Layer 2 of a small transformer language model trained on English Wikipedia (9 layers, counted from 0, width 128).
A neuron's activation on a vector x is GELU(weights . x + bias), where the dot is the dot product.

Input weights of the MLP neurons that the questions are about. A number n stands for n times 0.003.
n37 (bias -0.110): -23 34 -9 1 -25 9 -40 22 42 23 -31 10 28 15 15 -16 -33 -19 -4 10 5 -15 -11 14 -34 -29 16 1 -24 4 11 -7 38 9 -29 -6 -31 34 -31 53 -3 -9 -31 25 -23 -4 -23 14 20 29 7 -15 3 -24 -23 -44 -15 -25 -1 2 -1 -21 -17 -36 14 -10 33 11 -6 8 -6 13 11 17 -10 24 -39 8 -7 7 4 44 17 33 45 -4 -25 38 3 -39 -39 22 11 -31 4 -31 -8 -37 22 -4 -6 16 -23 10 -39 12 -23 12 13 -29 -15 3 67 19 -21 6 -7 -47 -19 11 20 1 -77 15 -8 6 6 36
n102 (bias -0.186): -6 46 -30 -19 16 14 29 -26 -21 22 -18 22 21 23 21 26 4 29 -11 -5 16 -30 -27 28 29 -1 -6 -32 -20 1 5 -43 16 -8 -31 -14 5 20 -39 15 -20 58 -22 -9 29 -1 -17 19 13 36 -23 23 -23 -15 -10 -9 6 -34 74 1 -27 -7 -7 15 -17 38 5 -44 -41 6 18 28 5 48 9 5 -1 -24 -10 26 -14 17 -1 13 23 -15 8 -43 46 31 2 6 -46 31 -6 -35 -52 -43 -28 6 33 -48 -28 -13 20 4 2 -30 30 -17 27 13 5 -60 2 -30 -27 14 -5 10 28 13 -7 -13 -25 12 24 1
n112 (bias -0.126): 29 -9 -9 -18 -6 16 7 -30 33 14 29 3 26 -11 3 47 21 -8 -23 35 10 4 -36 36 -5 18 -2 21 -3 -5 -25 -15 37 24 5 -3 -6 -6 -4 4 9 -23 -8 16 23 19 -13 -32 25 9 23 -20 19 -22 21 35 -11 4 -39 -9 -34 3 12 -2 -71 11 -24 48 -1 -8 46 2 3 4 39 -29 -25 -32 17 -4 18 -23 -13 -42 32 25 -39 9 -11 10 -42 -4 -7 8 20 -15 32 17 16 -59 -3 43 19 14 2 1 -5 -27 -17 13 -8 3 -14 -53 -26 4 -8 20 -4 -10 6 -5 -22 18 1 -29 -30 23
n182 (bias -0.141): 9 6 36 20 27 -15 -6 -10 -6 -6 -10 7 -4 -6 -2 22 -6 -1 -11 0 2 36 -2 -11 -31 21 1 -40 8 31 26 2 6 6 -32 -33 23 5 39 20 5 -7 -13 -22 -4 5 6 27 -29 -3 -2 -4 4 14 16 40 -17 25 -2 31 -17 6 -16 -1 18 -1 9 -2 -10 -20 -8 11 -6 -2 8 -15 -22 -14 22 39 -4 -48 -25 13 4 12 -7 16 6 10 22 16 -20 62 21 3 1 4 -32 -23 -16 14 6 46 -13 1 35 13 13 -30 -31 11 46 2 -22 -17 30 -17 -45 -10 -19 -11 -17 20 50 8 -20 -4
n248 (bias -0.160): 25 -19 40 -31 -4 7 -21 2 21 -8 21 -32 1 0 -31 -12 4 -9 -23 -4 2 1 -7 8 18 27 -14 12 13 5 36 -2 -29 25 -21 5 1 -9 -2 -6 -26 -13 2 -15 45 18 2 9 -27 14 33 -27 -9 11 -13 28 -2 -30 32 56 -17 -8 -20 -3 -23 37 10 4 -68 -1 -16 -11 -5 13 -27 -23 -2 -26 34 -31 -16 -10 -17 0 33 -34 12 -4 -19 7 -24 -11 -15 -5 39 3 22 30 -28 -35 -45 -14 29 -26 -25 23 28 15 -22 20 30 12 -9 -24 -25 19 -12 15 29 -16 -13 15 8 -23 -30 -33 10 14
n249 (bias -0.179): 32 2 -23 10 -9 11 3 -46 -4 -22 9 -3 -31 30 34 51 15 -4 -6 13 10 -20 1 -11 -34 -3 3 47 -15 22 25 -26 9 0 -15 -2 -34 -17 -28 28 -46 37 26 -31 3 -12 -24 42 -11 29 15 -15 17 -31 -9 -1 -14 41 -8 11 32 -4 5 -18 -28 1 9 -3 -47 -18 21 -5 47 -12 15 15 -12 -1 19 -7 -3 30 23 41 -3 -30 -62 40 3 -16 3 -39 4 7 16 27 -16 -6 11 8 21 7 -11 24 -24 -13 8 -15 14 -24 -12 24 -10 23 -30 -27 -28 8 15 -14 26 -9 9 26 -14 -35 12 -13
n261 (bias -0.232): -13 18 8 19 -18 16 3 -18 8 52 -30 25 5 -32 -12 12 3 29 -12 -48 15 13 -35 12 -7 -4 -12 -11 -11 15 28 -26 32 7 28 -8 2 -11 -5 -34 -23 0 -16 -1 -10 -2 0 40 -31 -41 14 4 16 -27 -8 -16 26 30 2 9 18 19 40 -46 -27 -38 20 14 -4 -1 -4 14 -11 9 -47 62 -29 -36 -46 -1 -1 -19 -16 15 53 -33 -39 55 -34 19 46 -3 -9 19 40 7 12 -37 -4 38 -4 32 0 30 11 14 53 18 3 -25 37 16 45 -11 -2 -1 -11 -31 -41 49 0 -7 1 -3 23 15 33 -1
n279 (bias -0.113): 37 -9 -13 58 -31 24 -38 -11 40 28 -44 -13 -31 3 15 -28 -6 27 -23 13 -8 6 -5 0 3 -5 12 -3 1 -17 -14 -11 4 9 -31 49 24 18 -19 -7 -34 38 -4 -1 -1 -11 -21 -6 2 -15 11 -1 1 19 5 -9 18 -2 5 22 9 -21 -21 -15 -3 -27 32 2 13 24 -7 20 12 20 -20 -23 -24 9 -32 -8 -1 14 11 8 11 9 -32 0 18 3 -6 29 41 3 5 -20 -51 -50 -10 4 1 2 -25 -13 -21 -3 48 -1 8 -21 14 9 33 -10 12 -7 2 -8 -50 -19 27 29 -13 9 46 20 15 -34
n281 (bias -0.121): -5 -12 -16 -7 -12 4 22 53 -24 -5 -8 -6 22 -5 -8 -32 -8 -57 2 -3 31 -10 26 27 6 28 13 -1 12 -43 27 -26 1 32 42 -5 -18 -16 9 -17 31 18 16 34 29 15 3 6 19 2 57 -35 -4 -20 -33 21 -47 -24 23 41 -9 -11 -20 0 27 4 -1 -2 6 31 -14 -27 28 45 -19 -14 15 -48 19 -19 11 -18 -6 -2 -3 13 -35 -10 13 -14 -29 -49 -17 22 10 -13 12 -13 -1 -21 23 11 42 38 -10 -13 -5 18 3 -6 12 20 -5 -2 -7 -6 -3 13 -33 23 6 -18 -9 -26 -5 -26 32 -12
n297 (bias -0.174): -11 9 -27 -3 18 19 -14 18 12 -21 -16 -11 -10 -17 -57 7 -13 -31 -16 26 9 -14 -34 -12 -36 41 10 0 -17 8 28 -17 -7 -8 56 33 -26 -9 10 28 0 14 17 -2 23 31 14 2 -9 38 22 -19 -1 9 -44 -8 -21 -10 25 21 6 -42 5 -3 -46 30 -15 37 -3 -6 22 12 23 -6 -26 -5 1 -2 15 -9 -13 21 30 53 -2 1 1 -8 2 -9 -29 -55 38 -45 14 11 16 -17 -6 2 -35 -28 27 11 -5 7 14 3 31 -15 39 -28 29 15 -14 18 -6 21 -23 14 -16 23 31 46 3 -9 11 27
n375 (bias -0.106): -8 7 33 27 11 -28 12 17 2 -15 -31 -16 -34 34 -11 -1 5 -11 -8 -2 3 -8 27 2 -16 24 -10 -14 12 -24 41 -6 -16 36 -24 7 12 30 -18 35 42 23 -28 14 49 12 -15 -3 21 11 24 -1 -44 30 1 6 -43 19 24 1 3 -28 -32 -29 15 35 -1 7 -14 22 15 -18 32 -7 -17 -1 -15 36 -17 15 -12 -68 17 1 17 16 -3 1 11 -6 48 -40 6 18 -7 -5 -5 -5 -31 -37 7 40 -19 -30 -1 2 19 4 42 -5 14 -29 19 0 19 -10 23 8 8 -18 -19 4 -26 20 -4 -15 5 -70
n379 (bias -0.083): -13 -38 20 5 21 -17 -25 -33 -35 -16 -18 2 -12 -3 40 -9 1 5 13 17 0 -10 -24 14 11 28 -30 20 25 25 4 -40 -10 -31 -8 15 6 -8 -5 17 -21 15 16 -21 36 -20 -33 -3 -4 -3 -1 3 74 6 13 22 -19 43 -1 41 5 7 9 -7 14 -6 -29 1 -19 -2 -2 36 21 -2 -44 6 -8 -8 4 -39 24 9 -31 18 11 -14 -3 62 -8 37 12 28 -16 8 11 -1 -39 -8 10 10 11 -4 44 -25 -17 -4 31 39 28 -58 -22 14 5 -4 -22 9 -11 -33 -27 7 1 0 4 48 12 -1 7 -30
n405 (bias -0.130): -1 19 5 -4 14 -17 20 -13 -12 40 -6 -12 -3 6 -9 -14 66 11 -13 -10 1 -6 27 -16 -16 9 -4 -16 -7 -4 8 15 18 -11 7 6 -3 43 6 8 10 6 16 -6 -15 9 -30 -4 -25 12 22 -3 -19 9 9 -33 7 7 -9 -3 -40 3 -38 -7 -29 -20 1 -43 -30 -7 -45 -15 -12 17 -17 -1 -9 27 28 1 -13 18 33 15 13 -18 -11 22 -5 49 -18 -9 -19 24 8 1 17 -16 2 2 6 6 11 0 15 4 -3 31 11 -6 -26 -14 23 -4 -12 -32 -42 -21 23 10 17 -17 -14 -19 8 19 2 5
n409 (bias -0.254): 33 22 -32 27 -34 -6 -17 2 -11 71 1 5 28 -20 -5 -39 0 44 -3 22 16 -47 -14 17 -14 -15 15 -28 -12 1 45 8 44 12 -32 -5 7 45 -57 6 8 1 -30 -26 -2 -18 -21 13 8 6 -19 -46 -26 8 -24 -2 2 8 57 20 9 -18 -9 -39 34 -26 30 42 -19 26 32 -18 32 4 2 -34 -22 -1 27 10 35 -32 31 12 41 -5 -31 35 -6 6 -10 -5 -21 -10 6 -18 -29 -38 18 -22 1 -32 9 -21 -15 3 21 -10 -28 -34 2 0 28 33 54 -8 -38 -23 -11 -7 11 51 -94 -23 -25 21 -24 -3
n418 (bias -0.108): 6 -3 -16 -14 -28 12 4 -19 1 42 8 10 4 55 40 8 -7 -33 -39 -34 14 19 -7 -25 -21 -39 57 -1 -1 2 18 -24 -12 -4 24 56 7 19 -32 9 -21 -18 32 -13 -6 3 8 -17 19 -10 -6 -28 22 2 29 -23 -27 12 4 43 -16 3 38 14 -3 -55 -3 3 4 13 -5 -31 -13 24 -30 11 -4 -1 34 17 -6 -52 8 18 -2 -4 14 10 42 -24 13 14 30 -34 14 42 0 -12 11 10 37 -52 46 -16 -14 21 -12 -14 38 30 -41 -53 29 -36 -4 8 -21 -52 22 -2 21 -15 -14 -30 5 -24 32 -8
n428 (bias -0.126): -8 14 -22 -25 -12 35 -19 12 11 -23 17 -26 -7 9 6 3 38 -58 24 -15 29 -28 -12 -9 -35 7 -22 13 -15 29 61 -5 1 16 -18 -6 -2 17 7 23 31 -27 -18 -61 -13 9 -14 26 16 59 51 -22 -5 -45 -45 -16 -20 -2 -24 28 -35 -44 -52 -16 31 -4 23 2 -12 1 35 -18 8 -11 21 -36 8 -45 6 -1 24 -5 5 -18 -3 -2 -20 25 45 14 -14 -47 5 5 10 17 19 9 92 -51 -8 15 -7 -19 69 -2 11 -7 -11 -23 57 -25 -21 -4 16 26 30 -3 2 39 -25 33 -19 13 -2 -38 -8 -37
n431 (bias -0.139): -16 22 41 -15 16 -15 33 -9 12 -6 -1 -12 0 6 -27 18 37 -42 -8 6 5 14 28 7 -38 26 -32 -3 -4 -13 20 -12 40 3 -1 8 -35 73 33 33 29 -1 -30 23 3 7 -3 -17 5 -14 -27 -34 14 -28 -13 3 -34 25 -23 -15 18 26 -13 12 22 -33 32 14 5 5 -22 -22 0 15 -19 5 -15 -5 -14 5 -41 22 -26 34 15 4 13 -13 -19 -14 -11 40 5 31 -6 -37 6 0 4 5 39 34 -36 -11 -19 1 31 -17 -5 -32 32 11 30 7 6 18 0 3 5 14 -13 34 -11 -7 -24 -17 1 -8
n503 (bias -0.189): 11 3 -37 -13 -1 5 -21 -8 20 64 -12 -23 -31 -20 -4 11 9 14 -7 -9 -43 13 -6 -24 -8 14 8 -28 23 -14 -10 32 11 14 -3 5 -8 1 34 -10 -26 -11 -11 -28 -8 -14 -51 66 28 -10 -22 -29 -9 17 -20 -59 -8 34 1 14 -5 -7 -10 21 -9 42 -6 28 16 39 -24 39 -10 23 -21 28 -3 -9 -11 37 -34 -32 23 -17 -3 -11 5 -14 21 -10 13 4 -13 -30 22 23 -54 -1 3 -45 -28 -32 5 -41 -41 16 -42 -18 -13 -23 15 20 -1 -2 -27 9 -10 16 -33 -17 27 -13 -18 38 -15 31 6 -16
n508 (bias -0.148): 15 1 -21 -17 24 -16 -20 5 -23 32 -64 -11 -26 -8 -25 1 26 -4 -12 16 23 9 -50 17 1 -25 38 -40 -26 15 17 5 -19 -15 -9 13 -15 16 -5 31 -14 -32 5 -15 11 42 -12 23 5 -31 -25 -28 8 -16 -27 6 -25 0 25 -8 23 -1 -1 20 6 -21 43 -8 23 -8 -26 -16 12 23 -20 17 9 25 20 3 4 -13 7 18 1 0 10 1 46 6 42 55 5 -5 61 17 -1 -19 -31 -19 40 12 -3 -1 1 -36 63 42 -1 -23 -23 34 22 22 -15 -7 -6 -1 15 1 -4 -39 10 -37 -9 19 -8 -68

Each question shows a token from some text and the vector x that enters the MLP there. A number n stands for n times 0.076.

"ers": -7 -23 2 12 8 -12 33 16 -25 -19 0 3 24 22 11 -7 -1 -5 25 -6 -31 22 5 -4 1 7 33 -26 -20 8 -2 -21 -12 -14 -2 -23 -7 17 2 -7 -13 -4 -18 3 -6 3 31 -25 -26 3 -16 14 14 25 -4 3 -8 19 -34 -11 0 4 -2 18 7 -1 -11 1 9 -8 -5 12 -13 -8 21 10 26 -5 -1 -9 -17 7 32 -3 -3 0 31 3 -15 9 -10 4 20 8 -9 -4 -6 -1 1 25 -9 33 8 16 8 -12 4 -6 -8 6 -12 15 -5 -38 -11 -1 4 -5 31 10 -37 -24 23 13 14 -13 5 -13
The two highest activations, in order: n182, n431

" became": 10 -4 13 -11 -21 8 27 4 -18 -3 27 23 15 -14 -17 22 -26 -4 23 5 -29 10 4 2 6 -2 -3 9 5 -27 -6 3 0 18 21 -55 5 2 1 -19 5 19 -26 -24 -16 -8 31 -10 -14 -13 5 15 -28 20 9 -26 30 1 -26 4 -9 -12 15 -9 -18 -7 -15 -10 29 -3 -10 7 11 -3 9 4 8 -16 -33 -8 -14 -4 24 -7 20 -3 11 35 -18 -2 -2 -30 10 -7 -33 5 12 11 -10 17 12 15 -5 38 -5 4 -15 13 -27 27 0 19 16 -1 22 21 -9 12 -1 6 7 5 18 -32 -22 1 -3 -3
The most active neuron and its activation: n261, at about 1.2

" exp": 1 1 20 20 0 26 3 17 -6 -31 0 6 -13 10 7 6 -29 2 39 -21 5 10 12 -8 11 -3 3 13 12 28 -19 29 30 13 0 -27 -4 -27 6 -13 -12 -11 8 -24 6 7 49 5 1 -4 -11 17 -30 -6 -15 12 22 -1 -24 -10 21 -31 -13 -7 26 3 -5 17 10 17 2 0 21 -46 6 -7 9 28 4 5 -5 -43 22 -1 -28 2 7 7 34 -33 -18 -17 19 -24 -41 -1 -10 -5 0 -6 -21 -28 -33 -5 10 13 5 -7 -10 11 11 22 -16 0 5 4 11 6 -9 23 -12 -5 17 -23 -15 -16 -5 7
Which neuron lights up most? n428

" |\n": -1 -11 2 21 -7 7 -20 -2 -11 -15 -17 12 7 13 14 7 -7 5 2 28 6 5 -21 13 15 -29 1 -4 -25 12 -18 13 -36 -4 -5 -6 26 -35 -8 14 -41 20 25 35 -8 -18 24 -7 -9 -3 10 3 -4 -11 -21 -5 -4 13 13 -6 2 10 3 11 -14 -6 -49 -22 2 5 -15 6 2 -3 4 2 6 40 3 18 17 26 29 -1 -14 0 2 -3 9 -28 23 22 -12 -21 -32 -14 -5 -22 -10 23 26 10 12 6 -13 0 -65 -21 -1 28 -6 1 -6 13 28 -21 -16 19 -18 -10 13 14 30 2 7 5 8 8
Which neuron lights up most? n102

"In": -18 7 -36 8 9 -15 9 -21 -37 2 23 18 -15 -15 -12 -25 -3 0 11 12 -10 3 30 11 28 -27 -25 27 6 7 2 10 -17 0 -7 -21 10 -34 10 -3 -18 -14 13 33 7 -11 41 -14 3 -9 16 12 3 -8 1 0 2 19 15 -29 23 3 -7 -1 1 -16 3 9 5 2 -15 -19 35 -12 9 -18 19 -21 7 -10 -5 -17 3 0 1 13 -15 0 5 1 10 -44 4 -17 -48 5 -4 19 -11 4 -27 -3 24 17 -11 -21 -3 8 -31 18 27 10 -5 19 37 11 18 7 -5 -9 -10 33 36 -15 12 5 -8 -1
Which neuron lights up most? n281

"0": -32 -28 -13 8 8 18 9 28 7 -2 -11 -6 -3 -9 5 -19 14 7 20 10 -23 10 0 -12 6 -11 7 23 -22 32 -15 45 -30 -31 2 -16 28 5 -2 -9 2 12 -7 66 -1 0 14 2 -12 5 -7 28 0 1 31 28 5 23 -11 6 14 -12 19 -9 12 5 -18 15 -9 -7 -11 -4 3 -3 -20 0 -19 33 -9 -9 -1 -4 8 -15 -4 6 14 -11 4 -20 -5 30 3 -17 -7 -2 -11 8 20 7 -21 1 -15 28 -15 2 -32 -7 -1 -14 2 -9 -6 -3 26 17 -7 5 -29 -27 5 11 -11 1 3 -17 -20 -1
Which neuron lights up most? n279

"g": 9 4 -14 -1 13 25 7 16 18 -15 -21 -10 7 5 15 -13 -20 27 31 -18 -6 16 -2 -19 -12 -6 32 3 -4 -16 -19 11 -20 -20 1 23 21 -5 10 -9 -2 -4 4 10 19 0 -3 5 0 10 -11 -25 -14 26 6 -1 -3 20 -3 -14 1 5 -2 -38 7 6 13 9 14 4 -21 2 6 4 32 2 4 36 -23 28 2 -16 55 -10 -19 1 18 -33 -2 12 -4 -18 12 -16 24 9 -8 -12 -19 -16 -20 2 -24 -2 -8 -12 10 -15 21 3 -1 -6 1 -34 43 2 28 3 -8 -4 -31 -6 -2 -21 -4 -28 -7 -1
Which neuron lights up most? n375

" the": 0 18 -8 19 -20 5 -11 8 -5 -17 10 -12 11 3 -5 23 -16 2 18 9 -48 8 -4 1 4 -20 -1 4 7 29 -12 0 3 -19 -4 -19 10 -53 2 -9 9 14 33 12 1 0 35 1 -4 17 -3 -4 8 -7 14 28 20 21 -9 -3 -4 1 14 3 21 -5 -5 12 47 -19 14 1 4 -1 20 6 14 5 -23 11 -24 3 16 2 8 12 19 -9 -27 -11 -18 6 2 -8 -19 -6 17 3 -14 -30 -2 -1 -22 -2 4 -4 -29 5 -25 3 -1 -8 -26 1 -14 -13 0 0 -8 -3 -10 16 19 -38 31 -14 -26 10
The most active neuron and its activation: n112, at about 0.42

".": -9 -14 -13 -9 42 -7 24 -14 -8 -3 -14 9 -23 -14 5 24 13 1 2 -7 -11 -4 30 -6 8 0 15 -8 -9 -4 -39 15 33 -35 6 -10 21 12 0 -3 -14 -1 -2 12 0 -12 -8 -16 3 -14 -3 25 -33 1 24 8 27 33 7 -5 12 19 -9 3 9 -17 -12 -14 6 -22 13 -28 24 19 8 -3 -5 13 19 29 -6 6 8 7 -3 -23 -11 9 -12 -26 13 -11 -15 17 -3 -5 -26 2 15 24 4 -22 1 34 -17 -1 6 -22 -3 17 4 3 0 -1 24 -5 -7 -3 -1 -19 1 -4 11 -43 9 4 13 19
The two highest activations, in order: n405, n102

"ot": -26 -10 2 -1 11 -11 -11 6 -13 -21 20 -8 4 4 16 -30 16 10 -28 3 -6 16 19 -31 22 0 20 -12 11 4 -3 24 30 -20 14 -30 -2 7 5 -14 -3 2 0 -12 -1 10 3 -9 -13 -6 1 5 -30 25 1 1 -10 7 13 16 5 6 20 11 4 -7 -18 -13 23 -25 -8 -7 19 -15 11 18 16 30 8 18 6 0 24 -7 -20 12 15 -10 -36 -20 -13 -3 15 -25 -19 -8 3 10 5 7 -2 2 2 7 -12 -7 -10 54 -29 4 -8 11 -33 -2 18 28 5 -27 0 8 -27 1 26 -12 -9 2 -12 7
Which neuron lights up most? n405

" |": 13 4 -17 1 15 4 -9 28 7 -7 3 -1 10 -5 -4 20 -13 -17 0 -3 -25 -10 56 16 4 -21 -7 11 -1 -4 -13 13 -4 10 15 -20 12 -2 -10 29 5 -5 27 -3 2 -34 18 -26 -1 5 0 -16 0 15 13 -3 -15 -4 -17 -35 -11 15 3 -3 -32 -18 -38 4 23 -20 -16 -18 5 -4 -4 23 -1 13 -18 -1 -3 25 -18 11 -15 25 9 -5 0 -3 25 33 3 13 -21 0 14 2 2 20 -12 3 -18 -13 -4 9 -19 -14 -18 -13 -10 7 -22 9 33 14 -1 6 7 -8 -16 7 30 -14 8 6 -22 35
Which neuron lights up most? n431

" ": -9 2 -11 11 4 14 -8 25 8 -7 -13 -14 -11 -30 8 14 -1 -8 6 -10 0 -11 53 4 19 -1 -13 52 16 21 -11 33 -2 4 -14 -33 11 -24 -3 2 -25 -9 28 -7 9 -10 -1 14 -20 -11 0 9 -36 0 -5 12 -19 44 -2 -6 5 7 20 10 37 -14 -27 4 -7 5 12 -26 1 0 5 -10 12 24 -3 -15 -4 -2 28 -1 -3 -29 -21 27 -7 -33 -13 -9 -12 -19 -17 9 5 9 23 4 -4 -9 -7 27 -9 -2 -14 -18 -12 13 1 -1 -10 21 8 3 13 3 -13 -28 -26 -8 14 -22 0 -5 22 18
The most active neuron and its activation: n249, at about 1.6

"|": 4 7 -21 13 -1 4 2 1 -3 -5 15 11 33 -1 10 -15 0 -22 10 25 -5 -3 21 13 11 -28 -14 5 -4 18 -26 25 5 -16 10 -5 14 -26 -6 7 1 -5 37 -2 4 -23 36 -32 17 -5 20 -42 -29 -24 7 7 -17 -7 3 -3 8 26 -7 -1 -22 -4 -35 -13 -16 -18 15 12 -9 12 15 -3 15 14 -13 2 -26 33 -8 -3 -14 23 3 -27 -7 -1 13 20 -18 2 -6 7 9 10 -11 2 -12 3 -10 8 -22 -6 -20 16 -19 3 8 1 -27 14 16 1 1 -13 -11 5 -7 -3 61 19 10 15 -11 13
The most active neuron and its activation: n112, at about 0.098

" N": -16 1 -16 -4 16 -1 -16 8 -17 -22 -17 4 -15 -3 20 31 0 -17 10 6 -2 -4 6 -11 -12 -16 -10 -4 12 21 3 14 16 -19 -30 -33 13 -9 26 -13 -2 -3 4 13 -5 -32 7 16 -8 16 14 25 -30 -9 -3 23 7 -3 -13 26 17 10 24 10 13 -4 -11 -7 -1 -20 -21 -29 -9 -12 17 1 20 15 -12 7 4 9 15 -7 -10 -23 -26 46 1 -6 25 5 3 -20 -26 13 6 12 7 23 6 19 0 15 -2 -17 -17 30 -26 18 18 -5 -12 -9 17 15 1 -6 -1 -26 -19 -9 23 -21 1 -20 -14 14
The two highest activations, in order: n249, n428

"fer": -7 -15 2 2 13 36 4 29 -17 0 32 7 -5 15 14 -1 5 -3 8 -2 -23 33 14 -22 5 7 14 4 -15 9 -21 13 -33 -10 15 -34 -8 -6 5 -22 -9 18 -9 -8 -8 11 17 -14 -18 2 -33 14 -12 26 35 -11 -4 4 -5 -9 -11 6 -16 24 0 -23 -10 19 27 -16 -4 1 -11 12 30 -5 12 20 5 17 -18 -18 28 -43 -12 19 11 -17 3 -14 -9 0 16 -29 -5 -2 -9 20 8 -7 -3 -15 -14 9 -6 -17 -14 8 -16 31 4 2 1 6 5 26 7 -1 -24 0 -4 -2 25 2 12 -16 4 -1
Which neuron lights up most? n503

" H": -10 1 -19 3 17 19 -12 29 -32 -12 18 -7 -6 -6 6 13 8 -11 53 -2 0 4 -9 -8 -1 -11 0 3 7 5 -11 24 18 -19 3 -18 -9 -2 28 -21 7 -2 12 10 14 -5 -13 11 -25 -5 32 6 -27 -5 -2 22 11 23 -9 1 13 11 -20 4 21 10 1 -15 -1 -17 -32 -27 5 16 14 8 -3 8 -4 16 -4 -7 11 -10 -26 -39 -3 32 -13 -30 7 1 -13 -6 -39 -4 10 6 5 16 -3 -22 -10 14 -17 4 -28 9 12 17 -6 18 -5 31 -15 -10 -4 -9 -6 15 -23 -1 40 -26 -11 -1 -18 31
The three highest activations, in order: n281, n405, n249

"13": -41 -3 -19 17 9 -2 -8 11 8 -8 -10 -5 8 -13 1 -28 12 10 12 12 -13 -1 15 -5 -1 -5 2 9 -40 16 -33 31 -41 -10 5 -8 25 -1 -14 -13 -18 19 0 51 3 -5 29 4 -16 4 11 35 4 -9 19 8 2 0 11 -18 15 -1 -16 9 -14 1 -42 -4 1 6 -1 -8 -12 -14 12 -4 -15 18 -4 -10 -5 25 30 20 10 17 -4 -15 0 -12 -21 43 2 -39 -16 5 9 9 11 -9 -10 -1 1 23 2 -3 7 5 -4 27 -5 -22 -1 11 17 36 -6 -14 -4 -32 -1 33 2 -6 18 -17 -12 9
Which neuron lights up most? n297

" their": 0 1 -2 30 -27 29 17 8 -35 -11 34 3 16 -2 -2 22 -37 -6 18 8 -37 9 22 8 18 -29 -2 -7 9 27 -4 5 -8 12 -13 -27 5 -7 1 -3 -8 -15 19 22 -1 -10 40 4 7 8 11 4 5 4 16 16 3 1 -18 -33 15 -3 5 -11 1 -27 -20 12 39 5 14 -2 7 12 3 -9 30 11 -7 -13 -17 -17 28 0 -3 1 24 15 -18 -44 -21 6 6 -18 -5 10 1 6 -22 -23 -4 5 -23 -5 -7 -10 -12 -26 -20 13 -17 -22 -13 23 -9 -4 1 -4 22 -12 -19 24 7 -15 27 -8 7 15
Which neuron lights up most? n418

" le": -11 -1 -4 21 23 -9 11 -6 -7 -20 32 -16 30 -11 -1 29 0 16 7 -24 -4 8 27 -20 -8 13 36 -3 6 -14 9 -22 -25 -25 -4 -27 1 -11 12 1 -13 -14 15 -13 0 -13 16 -10 -18 -2 5 -8 -13 -19 -22 13 3 13 -28 -7 5 2 -14 5 14 -34 17 3 8 -4 -7 -12 3 -28 13 -4 2 0 -9 -23 -3 18 -3 -13 -1 -9 -2 0 -13 -43 -13 26 6 -39 -4 12 25 16 10 -2 7 0 6 30 12 6 -21 -5 11 49 7 15 10 19 -10 31 9 -8 24 -13 -9 14 35 -43 -12 -7 -14 30
Which neuron lights up most? n431

" also": -4 -1 27 -10 10 -5 -3 15 -27 -4 10 -2 8 -4 -4 -11 5 -13 25 10 -26 13 -11 -9 39 -8 12 -23 0 2 4 5 16 -6 -12 -31 24 3 -6 14 0 5 -15 25 0 2 -24 -4 -21 -34 13 -1 -25 28 6 -15 31 19 -14 -8 8 -26 25 -15 21 -3 8 2 26 -17 -3 8 -6 -26 25 -3 14 7 -16 19 2 -4 8 -29 11 -18 23 6 -12 -2 3 -31 4 -4 -36 9 8 0 3 10 -3 21 7 30 -21 9 -29 36 1 1 1 -5 18 27 27 21 -9 -1 -8 -19 2 -7 -20 -40 -21 -6 14 -2
The most active neuron and its activation: n409, at about 0.38

" under": -16 2 -33 4 -21 7 8 -7 -4 4 -25 10 -9 -16 -3 7 -11 8 11 -7 -18 6 -2 -11 7 -4 8 9 16 20 -23 18 -7 -4 12 -31 7 1 6 -11 -27 -5 6 -53 8 -17 62 9 -12 -33 -12 1 -18 0 -21 -4 22 19 6 0 11 2 -3 3 -21 -24 19 0 46 7 7 -12 -1 -5 8 -3 9 -16 -21 1 -23 5 39 -27 8 -18 -13 16 -7 9 11 0 2 -23 -17 0 -8 -7 -3 -8 29 4 -6 14 8 -3 -10 23 -24 18 5 1 -6 -8 36 35 0 19 18 13 6 7 43 -38 -9 3 10 18
The most active neuron and its activation: n261, at about 1.5

"ate": 0 -20 -1 -11 -5 21 46 6 1 -12 23 -5 18 -23 -4 -20 -12 16 24 8 -31 18 -15 -1 -10 -6 -6 -13 11 17 11 -15 -42 -12 28 -11 18 2 -3 -19 -22 2 16 -18 17 6 43 -6 -9 -34 -1 10 11 13 13 11 -11 4 5 -17 18 7 -1 12 -22 -3 3 26 45 -7 1 -6 -22 -4 26 17 20 5 2 -13 -28 -4 25 5 17 18 5 -24 -11 -18 12 -6 24 -31 3 -9 1 23 -8 12 -13 -8 8 -13 -12 -11 -6 -14 -21 4 2 -11 -1 -19 -8 2 3 2 10 -11 -15 -12 15 -12 18 -2 5 -17
The most active neuron and its activation: n418, at about 0.46

"qu": 14 -6 7 -18 8 3 15 11 -15 -9 22 -21 5 -19 11 -12 -15 30 3 -7 20 14 16 -3 14 17 17 15 4 -26 29 -1 -29 -8 -2 -4 -1 -2 7 -25 13 -3 -12 15 33 17 7 5 -2 -9 -12 10 -2 17 -9 9 7 5 -7 -26 22 -25 3 -11 26 26 -10 -8 -4 11 -2 16 13 -48 34 1 2 9 -1 -9 -2 -17 25 17 -13 13 34 -31 3 -26 -4 -31 2 -5 -22 -12 17 -3 -12 -24 -31 3 0 15 -4 3 5 -26 -10 26 6 8 2 -36 -4 6 28 -3 -1 -40 -7 12 -9 -26 -7 -40 -4 -9
The most active neuron and its activation: n375, at about 2.1

"m": -22 -12 -34 21 20 5 -4 15 16 0 -10 -4 1 -1 11 15 13 11 -11 15 -9 3 19 -16 20 32 7 34 3 7 -25 11 7 -6 10 -17 9 -8 8 -23 3 -33 -19 -17 -4 0 25 -7 -26 10 8 -14 -9 8 24 11 13 41 26 -25 8 20 -25 0 -19 11 2 15 -2 -13 -4 -9 4 -27 -8 3 1 14 -7 -7 -5 9 -6 -11 2 -22 22 3 4 13 -3 28 2 -40 1 -1 15 3 -15 9 -18 -17 -4 39 -7 -17 -22 0 -13 -7 12 10 7 -9 11 -6 1 -28 9 -12 -6 12 33 -17 -13 -11 -1 18
Which neuron lights up most? n248

"G": 0 -4 -36 -26 20 31 -9 22 -7 -26 5 2 -11 -1 4 -3 1 -37 -1 16 0 4 8 1 14 -15 -5 -4 -5 -2 -28 18 -2 -12 29 -8 5 -32 29 -3 -20 -3 22 11 42 -13 15 3 -1 7 21 1 -15 4 31 15 -22 7 -12 -10 23 15 -1 11 11 31 4 -6 -16 -2 -18 -7 -4 10 12 -4 -7 8 -4 20 3 -21 13 -23 -7 -13 -4 -12 -7 11 7 -40 3 -16 -33 12 13 6 0 4 -4 15 -22 -8 -20 -10 -6 -1 7 2 2 -14 -41 18 27 5 14 9 -5 -8 -3 2 32 -40 -27 -17 1 16
Which neuron lights up most? n281